Layer 6 of a small transformer language model trained on English Wikipedia (19 layers, counted from 0, width 128).
A neuron adds its activation times its output weights to the MLP's output. To switch it off is to set its activation to zero at one token and run the rest of the model.

Output weights of the MLP neurons that the questions are about. A number n stands for n times 0.0084.
n4: 30 -25 8 -6 32 -72 47 -15 36 31 25 43 -9 26 -29 11 11 -9 10 -10 27 17 21 -11 -34 49 -34 19 -49 -40 -14 -32 -12 -6 12 -37 43 64 30 13 25 -2 -35 -71 10 13 7 1 -28 36 3 2 -7 8 -6 17 13 -6 -20 -27 -2 34 -21 39 4 26 17 -35 -35 19 -3 12 17 -30 2 -38 -19 6 0 -1 -8 -43 0 -4 3 -49 30 21 -31 -2 -2 -5 -5 -19 -2 38 17 -57 -22 18 17 -12 -15 23 -17 15 -28 -7 12 30 30 -7 -9 8 -38 -11 12 4 -21 14 -9 27 -29 -17 7 11 18 4
n144: 35 -17 11 -23 66 -35 -13 -10 -19 -3 -59 -13 15 -16 -12 -23 34 -8 24 30 -33 -59 34 33 40 45 25 -12 46 -42 15 7 27 -8 35 13 -8 42 -2 4 2 34 -8 7 -22 -47 -11 -39 5 41 -10 63 -12 54 32 -7 37 12 -26 -31 -34 -30 18 2 19 22 54 -16 13 17 -44 16 32 2 4 -4 8 -15 11 17 -39 7 24 11 -38 39 -8 -17 -12 1 28 26 -6 11 8 -14 2 -23 -14 -19 -22 -17 -32 5 -54 -15 -67 20 21 -37 -18 -18 -29 -27 -8 26 -13 -6 -32 39 -28 -23 1 24 -37 20 24 3
n190: 67 11 5 60 -26 -26 -1 18 20 -30 -39 4 -8 22 34 3 -3 16 16 24 23 18 7 21 38 -16 47 22 -12 -10 -12 22 36 -17 0 -1 24 -44 1 -30 -8 -14 -6 -2 20 -3 30 33 -34 -10 -20 7 -45 22 9 -20 7 -33 -6 -22 -6 0 -5 28 -11 -25 -41 12 14 -33 12 -25 -9 -9 34 14 15 -8 22 4 23 -6 -20 16 -30 -2 -21 12 -6 -4 4 7 26 -17 1 -35 -20 -14 1 -16 -11 7 -41 0 12 -39 22 -9 -42 -35 0 -7 -43 11 25 16 24 -35 1 -38 -3 -9 10 11 27 -1 23 -18
n233: -43 49 13 33 -38 8 -26 43 -35 45 1 -13 -21 41 -24 7 -59 -6 7 14 23 22 -36 -7 -11 -14 -10 36 -42 -31 45 23 25 -2 20 -54 -31 -17 28 -22 7 -31 -16 19 -1 22 31 -7 48 -17 9 -46 21 -26 14 -14 -22 22 11 0 -25 11 -54 19 37 -6 1 2 -21 10 -7 13 15 23 -28 -34 -29 41 74 27 36 17 7 1 66 6 -5 -3 -65 -20 3 -35 42 -37 -12 -4 -3 21 64 -2 19 40 1 -4 10 17 -17 -20 -24 -5 -28 -55 -45 16 15 48 -72 15 0 23 36 -21 4 -13 -11 45 30 -20
n321: 58 -8 -86 -10 -35 -45 15 -21 -54 -5 35 28 20 -17 14 62 51 -36 -21 6 16 -26 16 -13 0 -26 59 2 -21 34 4 22 7 9 -6 33 19 -1 24 19 -40 -45 -19 10 26 18 -40 -22 -34 -38 15 30 -22 65 -29 -13 -23 4 81 34 40 3 -15 -12 28 6 35 -68 -44 9 46 -4 -43 9 -14 -22 -30 23 1 -26 26 -19 39 -8 3 6 10 -18 -21 33 -30 -30 -17 12 -24 7 -33 -25 -19 10 -41 45 6 -4 45 21 -19 -1 -11 -3 3 -19 -19 -57 14 61 -10 -39 -8 -4 26 -21 22 40 19 28 -33 -6
n327: 39 -7 11 -1 -11 -17 -3 -17 -12 -18 13 28 -2 35 -29 22 -18 -3 -38 -37 18 14 1 25 7 -41 18 -15 11 -45 -15 -5 -11 -9 15 29 22 -11 6 -7 -49 -22 -12 40 -15 -17 11 2 11 14 -35 -12 1 -11 42 -33 36 5 9 -9 -2 28 -19 -23 -8 -16 41 1 15 29 33 -4 16 -30 27 7 46 11 -6 0 35 -12 -21 -4 21 7 -3 -5 11 59 -11 -9 32 30 53 -11 13 -1 -32 25 -8 27 5 -26 8 6 21 -9 -29 -22 -54 -27 -11 -48 -3 -18 48 -30 21 -12 -9 7 -53 32 20 40 3 -4
n393: 13 4 33 5 -34 -1 17 36 -18 -16 -26 10 -29 -6 -44 21 27 27 37 -2 13 60 -24 6 3 3 -35 19 -22 13 10 32 -39 11 -7 -3 14 53 20 -8 4 33 0 11 -27 4 13 8 35 0 -18 11 6 -25 -39 -22 12 8 7 -31 12 -33 12 -9 0 -34 6 -48 4 36 -21 26 33 2 54 50 19 13 -30 4 16 -10 29 -3 -11 -19 -10 30 8 -28 32 3 -8 -19 41 -66 1 27 -14 2 -18 -41 -4 1 -11 -59 10 -29 21 12 -24 -3 -19 28 24 31 -36 -4 -32 -12 -16 -1 -4 -5 1 24 -6 -15
n418: 34 -17 19 20 1 17 -12 2 58 -8 -38 23 20 35 28 -1 6 4 -19 -36 15 -1 -33 0 -6 5 -17 -4 2 -19 -7 11 31 -7 15 27 -3 -10 -22 -54 36 -4 -20 22 -3 4 -2 -35 38 17 7 -2 8 -12 19 -22 -12 5 10 7 -8 4 5 -13 14 4 18 -20 16 9 -1 -36 5 20 -20 6 -8 -39 -12 -12 -38 -35 15 -19 -5 -10 -15 -14 35 10 -13 4 29 7 -12 -30 5 18 0 2 10 -1 27 -21 6 -31 25 -37 6 -8 -9 -10 5 -16 -28 2 -10 9 20 -2 -14 14 13 -1 41 15 -14 0
n462: -43 -40 -2 5 4 -53 22 -13 26 -28 28 32 -3 -65 47 1 -30 5 15 26 46 6 18 28 41 20 4 1 0 12 42 -25 -6 29 -64 -3 5 60 46 -29 -24 6 -24 0 15 37 -13 5 8 -52 4 -2 -11 -23 11 1 -17 6 4 -3 -21 1 10 -30 18 18 -38 15 -39 -13 5 15 -49 62 59 -20 45 -1 28 14 42 -36 12 15 26 -8 -36 -21 2 -54 -23 22 -12 -40 -3 12 14 -29 -16 17 -3 28 22 17 15 -94 -2 34 -39 23 43 -1 11 -3 -28 -56 0 3 28 51 -17 -6 9 -4 -23 2 -70 -30
n494: 28 13 2 -24 -16 30 5 38 64 -38 40 32 21 -29 -59 48 36 3 11 -24 -50 5 16 -49 -11 -42 -4 -78 -7 -31 22 -36 -32 20 -43 -21 -10 -4 -17 -10 -15 -35 9 -25 8 25 26 -5 -23 20 -8 19 8 17 -11 24 12 -33 6 -45 -2 13 -9 -29 -14 -23 -8 -9 -22 7 -30 20 7 -26 15 30 21 -1 -16 -19 12 -40 15 63 62 -18 -7 55 17 33 20 8 -28 -16 33 18 12 -15 14 42 -55 7 -27 0 -24 29 49 -5 -14 36 50 67 -50 -34 7 -28 -15 3 19 -34 33 6 -30 8 -10 -7 -48 65
n499: 18 -8 18 40 32 5 -36 -64 -15 -15 15 -1 -7 1 -4 -27 4 7 -16 -38 -14 -4 -26 18 8 47 8 27 20 -13 -19 -31 -36 -14 -2 11 4 -35 19 -19 42 -9 21 -7 6 -1 -9 -26 19 26 46 18 -19 16 25 49 -33 31 20 1 11 -6 -40 38 7 -9 -20 -16 -44 36 14 35 -26 16 -55 37 -2 -27 11 -39 8 14 -4 -28 -5 -21 -11 -46 36 25 10 13 9 26 12 -19 4 21 57 -12 -33 31 5 5 22 13 10 -40 -14 -2 -3 -8 -19 47 -3 12 -10 -6 31 13 -8 17 3 -65 -24 9 -8 23

Each question names a token from some text and the token that comes next. It shows the activations a of the neurons there, in the order above. A number n stands for n times 0.028.

Then comes g, the gradient of the next token's log-probability with respect to the MLP's output, scaled to length 1. A neuron's effect is roughly proportional to its activation times (output weights . g). A number n stands for n times 0.0036.

"ly", then " ch"
a: -3 0 -4 62 0 -3 36 -2 17 -6 -5
g: -18 -9 -25 -3 1 -18 -34 -4 -85 19 -35 -15 29 16 -9 -15 0 -18 -21 10 -4 -45 -37 41 -27 15 -46 -25 13 54 13 -1 13 22 11 10 2 -16 3 -65 -3 -13 11 33 -16 10 13 13 25 27 5 12 3 13 4 -9 -20 -18 -25 23 9 2 -10 19 10 -1 3 11 11 0 -35 -53 13 -22 8 -6 -20 52 32 17 5 42 23 -37 -36 21 -7 46 1 -13 -8 0 -26 -13 -7 -38 31 30 -6 26 -24 3 18 18 14 16 -24 45 -19 -1 22 -29 -9 29 -5 23 -39 75 5 -9 14 8 38 -19 -15 -7 20 -7
Which neuron, switched off, lowers the next token's probability most? n233

" f", then "ire"
a: -3 -6 -3 0 -6 11 -3 0 -1 20 -6
g: -36 2 -3 -16 14 9 -47 31 -31 -15 11 -26 -7 -5 9 4 12 14 -27 17 -14 12 -22 31 -20 -36 7 -6 -34 -18 -27 -17 8 1 16 25 49 -1 2 30 -3 30 -8 -11 4 -15 -29 -11 21 -20 -21 -18 -17 -19 48 -18 64 2 -30 29 27 -6 13 -24 -1 15 -25 0 40 35 11 8 22 -10 -14 16 -8 -8 -2 -21 -3 67 -55 4 -14 -6 10 -18 20 -17 24 40 49 22 -19 47 23 4 0 -14 -11 3 5 19 -39 -3 -13 -6 4 -4 -27 -9 39 -39 -3 -21 -38 -37 28 11 29 32 7 -33 -58 -13 5 65
Which neuron, switched off, raises the next token's probability most? n494

"t", then "enn"
a: 17 10 -3 38 -2 -3 -4 -3 -1 -5 -3
g: 16 -26 7 12 2 -28 4 17 -18 30 -1 -3 18 19 5 -2 -3 -37 -26 -38 -4 -5 38 3 1 -34 -25 -62 22 12 -5 19 -22 2 -12 42 13 1 23 8 -27 26 -25 -15 -30 8 13 15 35 19 -20 -9 -1 -6 24 21 -18 -19 44 -21 40 14 24 -3 7 81 -9 39 -51 -35 -27 -20 26 2 35 -30 -4 12 15 29 -3 5 -21 23 3 -53 31 24 -9 -14 -7 -18 -30 -26 18 32 -29 25 2 -13 -37 25 -19 -40 32 -19 -57 42 -22 12 -2 13 -19 -4 -3 42 19 -32 15 1 -20 -1 31 -3 -12 32 -21 -20
Which neuron, switched off, lowers the next token's probability most? n4

"A", then "t"
a: 25 -1 -5 0 13 -3 -6 -4 2 -6 -4
g: -29 -5 -9 -14 -58 7 7 25 15 -3 -1 9 -19 -43 -30 -28 21 12 -6 9 0 9 -4 -33 -26 -15 7 20 17 -17 -26 16 -23 6 33 -12 31 57 -2 -38 1 20 -40 -21 -15 45 17 22 1 20 -8 13 -9 1 -5 -4 -43 -21 10 -14 19 -7 21 20 30 35 25 -2 17 -5 64 10 -3 1 47 -33 11 -24 -7 20 -55 -26 -13 22 3 3 49 20 -7 -20 2 -32 24 -7 26 19 11 20 29 -9 5 2 -23 66 11 -1 35 -17 1 46 -54 -10 -24 -30 22 -21 18 -22 -19 -20 34 -55 -37 -3 -6 -3 -30 5
Which neuron, switched off, lowers the next token's probability most? n4

" air", then "c"
a: -3 -1 27 0 -5 47 -6 -6 -2 3 -6
g: 21 -16 -40 11 21 -13 24 8 -6 -5 -16 -17 21 -10 -17 -23 14 -19 -44 7 -17 -14 39 -37 2 29 -29 -10 49 -24 -22 -5 17 -45 11 7 -13 -20 18 -15 11 -45 40 -16 -26 -54 12 42 9 -13 -16 -8 -7 19 49 -8 -32 -2 17 -13 -4 52 -33 -1 47 24 -35 10 8 1 -10 10 3 -12 44 -9 20 48 -7 -12 19 22 -5 7 -35 -15 15 28 3 35 18 -6 -12 -8 59 7 -7 32 19 -24 39 8 22 23 -10 -40 -32 -35 -20 -13 -60 0 -40 9 19 9 12 5 -18 16 19 -11 -13 15 -41 -7 46 17
Which two neurons, each switched off alone, lower its probability most, in order? n327, n190

" event", then "s"
a: -1 -6 58 0 0 96 -6 -5 0 21 14
g: -13 19 11 -4 -26 12 4 4 -48 -2 -31 -24 -7 -25 24 -24 18 12 14 33 0 -28 -29 -4 2 16 22 9 -6 -31 -19 19 -5 16 -19 8 6 35 -38 -17 8 -37 -11 7 9 -13 -26 19 -41 30 -22 29 23 -3 20 42 38 -16 -1 3 20 59 3 -1 -4 18 -8 -6 31 -73 -3 16 0 -4 -19 6 4 47 9 48 6 -21 -24 -12 -5 16 -12 34 3 -8 -8 -42 -24 -19 -9 -31 7 37 5 -16 0 -59 16 -43 -15 -47 -5 82 30 -14 52 4 0 42 14 -14 -1 7 6 -43 -16 9 -16 25 -16 16 13 18
Which neuron, switched off, raises the next token's probability most? n327

" m", then "atch"
a: -1 -6 -5 -1 0 -1 -4 -2 -1 -4 41
g: 0 51 -16 -33 -4 11 10 11 17 26 -12 -21 3 33 1 21 -18 26 -34 3 23 28 -13 58 -13 0 21 -22 17 14 -20 -13 -13 -8 35 22 20 18 4 -1 -40 -21 15 -39 10 2 23 -25 38 4 13 -7 1 14 -12 6 24 4 -19 13 4 0 21 39 30 -2 -22 -23 23 8 -2 -9 8 -43 -22 25 30 -7 2 11 5 31 -13 -14 -23 50 2 -4 -6 10 -37 -3 -91 -3 -20 -33 14 -35 -18 28 -43 34 -5 38 45 19 -18 -3 -5 16 11 5 -29 -3 -30 -31 -9 -23 -28 28 38 19 -53 -53 -30 8 -45 0
Which neuron, switched off, lowers the next token's probability most? n499

"z", then "im"
a: -5 -2 -3 56 -2 10 -3 -6 -3 0 -1
g: -22 7 25 10 66 -3 -3 8 16 -2 10 68 5 21 16 47 36 40 -6 1 -14 -15 -15 -15 12 -65 0 -21 21 -34 -13 53 27 -34 -13 -7 -25 -6 -43 4 -13 13 20 0 -11 28 20 -25 1 -6 17 18 -3 23 38 -22 -22 -34 -9 -4 10 -35 -48 -57 -17 18 -15 -6 35 30 -27 4 32 20 -13 -37 -9 -12 17 -18 -26 -38 3 -16 -18 23 -20 -4 27 7 11 -13 19 3 -6 -22 17 41 2 -4 -6 27 -5 -23 19 25 17 -20 24 0 30 -8 -9 -30 16 -28 -12 -29 42 -14 -12 21 0 -24 43 13 -53 -27
Which neuron, switched off, raises the next token's probability most? n233

" I", then "van"
a: 3 -4 -6 -1 -5 -2 -6 -5 33 -6 -6
g: 9 5 -33 1 -16 17 -23 8 23 16 7 20 5 15 -20 6 20 -29 8 49 -26 -19 -19 -28 25 20 -36 80 -9 -4 52 36 39 1 -39 -3 4 26 -14 16 -5 -8 -58 15 -14 36 -13 -29 25 -36 -16 -34 11 -5 -53 -15 3 18 4 16 43 -3 -43 44 -30 -4 14 20 -4 20 -24 13 -15 21 -35 -27 -12 27 2 -22 31 14 -6 -9 21 -44 -30 -7 11 26 -34 18 -19 -19 -12 14 0 -45 8 19 11 16 12 -37 -12 8 -5 -8 -41 -29 34 28 9 16 47 1 -26 -41 25 6 27 20 -5 -21 0 16 -4 3
Which neuron, switched off, lowers the next token's probability most? n462

" Thom", then " L"
a: -2 0 8 0 0 9 -5 17 0 0 -5
g: -8 16 10 22 -16 -12 7 -9 -4 -31 -9 -28 -29 -25 56 -19 5 -7 12 44 6 -46 3 -7 -9 16 -22 10 -12 36 30 4 39 11 20 -31 -2 -31 17 -19 4 81 22 33 -28 1 -15 -4 -35 -2 -16 -26 -6 4 10 -3 0 -22 -37 12 -40 9 13 34 -36 39 -12 -10 -11 0 -16 -30 19 52 9 -27 10 -6 14 -33 -20 50 31 -9 -10 28 10 43 5 -52 25 18 -55 42 1 28 12 -16 -18 -7 -13 8 -22 -12 -4 26 -20 -6 38 -1 19 -66 35 -29 -33 -6 -12 5 8 23 -10 13 23 2 15 -4 -14 -10
Which neuron, switched off, raises the next token's probability most? n327

"ol", then "f"
a: -3 -2 -1 -2 9 0 -3 -4 -6 0 48
g: 17 -48 39 15 20 -29 -27 -25 -18 14 21 16 -31 27 13 -5 -55 6 -15 47 -17 -4 4 49 -5 68 3 22 -2 -33 24 26 11 -26 16 20 -4 -9 -9 -14 9 -30 -23 17 21 -3 12 17 54 11 -10 -23 -19 6 4 8 -50 7 63 5 -2 9 10 17 1 6 26 19 2 -22 -40 49 -57 13 -6 -29 -16 -17 -10 17 11 4 0 -1 14 -36 58 26 32 11 -20 21 15 0 -29 -25 14 -7 -6 7 -43 1 -21 -73 2 30 -7 -16 13 -14 7 -1 -7 -44 -2 13 -33 3 -27 5 -4 -1 5 -6 -38 -2 4 22
Which neuron, switched off, lowers the next token's probability most? n499

"ed", then " he"
a: -2 0 -5 -6 0 -1 -6 27 -4 -3 -1
g: 13 -16 -16 -13 0 -31 -44 21 -26 22 -30 13 7 -1 -11 -35 -11 -13 -1 8 19 27 -12 25 -40 -36 4 -11 42 22 -63 9 -4 -20 15 -6 -11 -3 35 16 9 40 -7 -28 -27 7 24 33 25 -14 -19 -1 13 7 62 -12 -4 -24 20 -1 -24 -23 -4 -2 21 -13 13 -12 20 -4 -26 13 15 41 39 -45 -32 -8 2 5 -37 29 41 -2 -38 -10 -21 22 14 -7 -22 43 63 -19 36 -39 -29 0 -28 -33 20 -40 -23 -9 50 20 3 -46 -4 7 22 18 3 -44 10 16 1 13 -10 -22 14 22 2 6 47 17 6 15
Which neuron, switched off, lowers the next token's probability most? n418

" K", then "ing,"
a: -6 -2 15 -2 -6 44 -6 -6 -4 -4 7
g: 28 49 -15 -24 -20 -41 -53 -29 -49 -30 6 17 -5 2 22 -7 -28 71 12 -28 20 12 24 -4 -2 -20 2 5 10 18 13 -57 -15 -26 -1 1 10 46 13 -35 23 -11 -22 8 35 -19 -5 30 34 -7 -15 -35 -14 29 42 -6 6 -31 -10 2 -9 23 -9 27 -1 19 58 -17 37 -5 5 3 8 -21 -23 10 -26 2 27 3 1 26 -62 31 16 -31 -9 23 -13 12 -20 -13 24 -6 -29 17 -16 -35 20 -10 2 18 -8 23 9 -11 -7 1 -2 25 -17 -30 4 -70 35 13 13 0 -10 0 35 1 -2 -20 -9 -23 4 57
Which neuron, switched off, lowers the next token's probability most? n327

"re", then "v"
a: -1 -3 22 0 52 -4 -4 9 0 -5 -6
g: 10 -6 9 7 23 -3 -19 -10 -19 5 8 39 25 -7 -17 14 16 -48 -21 24 21 4 -51 3 20 -3 14 -6 13 -11 -29 32 -26 55 -24 13 -14 12 -32 10 17 -43 13 -29 -40 5 -13 -29 45 -55 44 37 26 -19 27 -2 -4 -5 48 -13 43 -25 -17 -28 -50 -59 -34 25 25 -52 6 -45 17 -2 -6 -4 28 17 16 -1 9 -61 -1 -5 22 -1 -38 -3 27 -5 8 19 10 23 -7 2 12 2 -3 -18 14 29 19 -10 4 23 4 1 27 17 5 19 -61 -10 -1 22 -13 13 -17 3 12 31 -34 9 -9 -19 36 2
Which neuron, switched off, lowers the next token's probability most? n321

" had", then " a"
a: 35 -4 -5 10 -3 -5 35 -5 -6 55 -6
g: -24 -20 -17 -4 -34 -1 -12 16 20 -7 -20 13 -25 12 -13 -38 12 -11 -1 52 -21 -12 0 -40 4 -44 -9 33 -55 4 -3 -16 16 -8 -8 30 3 -5 10 -17 -11 -13 -36 12 -6 15 8 -34 -26 -30 0 -37 44 10 1 20 40 38 20 23 20 43 -27 7 -39 38 13 21 -17 -1 9 32 10 -32 -26 -24 27 -7 -12 -5 -20 18 -6 13 48 -69 25 37 20 13 -1 40 -8 27 11 -10 -31 31 25 -19 23 15 27 2 -19 -10 18 -26 -28 -17 36 -24 32 -4 35 -4 -49 -17 32 -25 23 -19 6 5 -27 48 22 -25
Which neuron, switched off, lowers the next token's probability most? n494

" at", then " the"
a: 29 -2 0 -1 -6 39 -5 -6 -2 36 0
g: -19 -41 16 -6 21 -23 30 33 -35 -27 -6 -35 20 33 -33 -18 38 2 -40 7 1 5 31 11 -44 -44 48 -17 -11 7 11 -38 -11 28 -4 -20 7 -42 18 0 44 20 11 -1 -7 35 15 15 -27 8 -49 -3 -27 -13 45 21 2 3 26 -27 16 -35 22 -10 11 25 53 -26 21 -12 22 24 -22 -13 3 28 -21 9 -14 -13 -27 6 -19 -5 32 -41 20 59 -21 43 2 11 12 -6 44 25 -39 -9 29 -18 -12 -29 -11 5 -1 -52 29 -18 3 12 13 9 0 -18 -9 -21 -14 8 32 28 1 -2 -24 3 -14 -48 4 17
Which neuron, switched off, lowers the next token's probability most? n494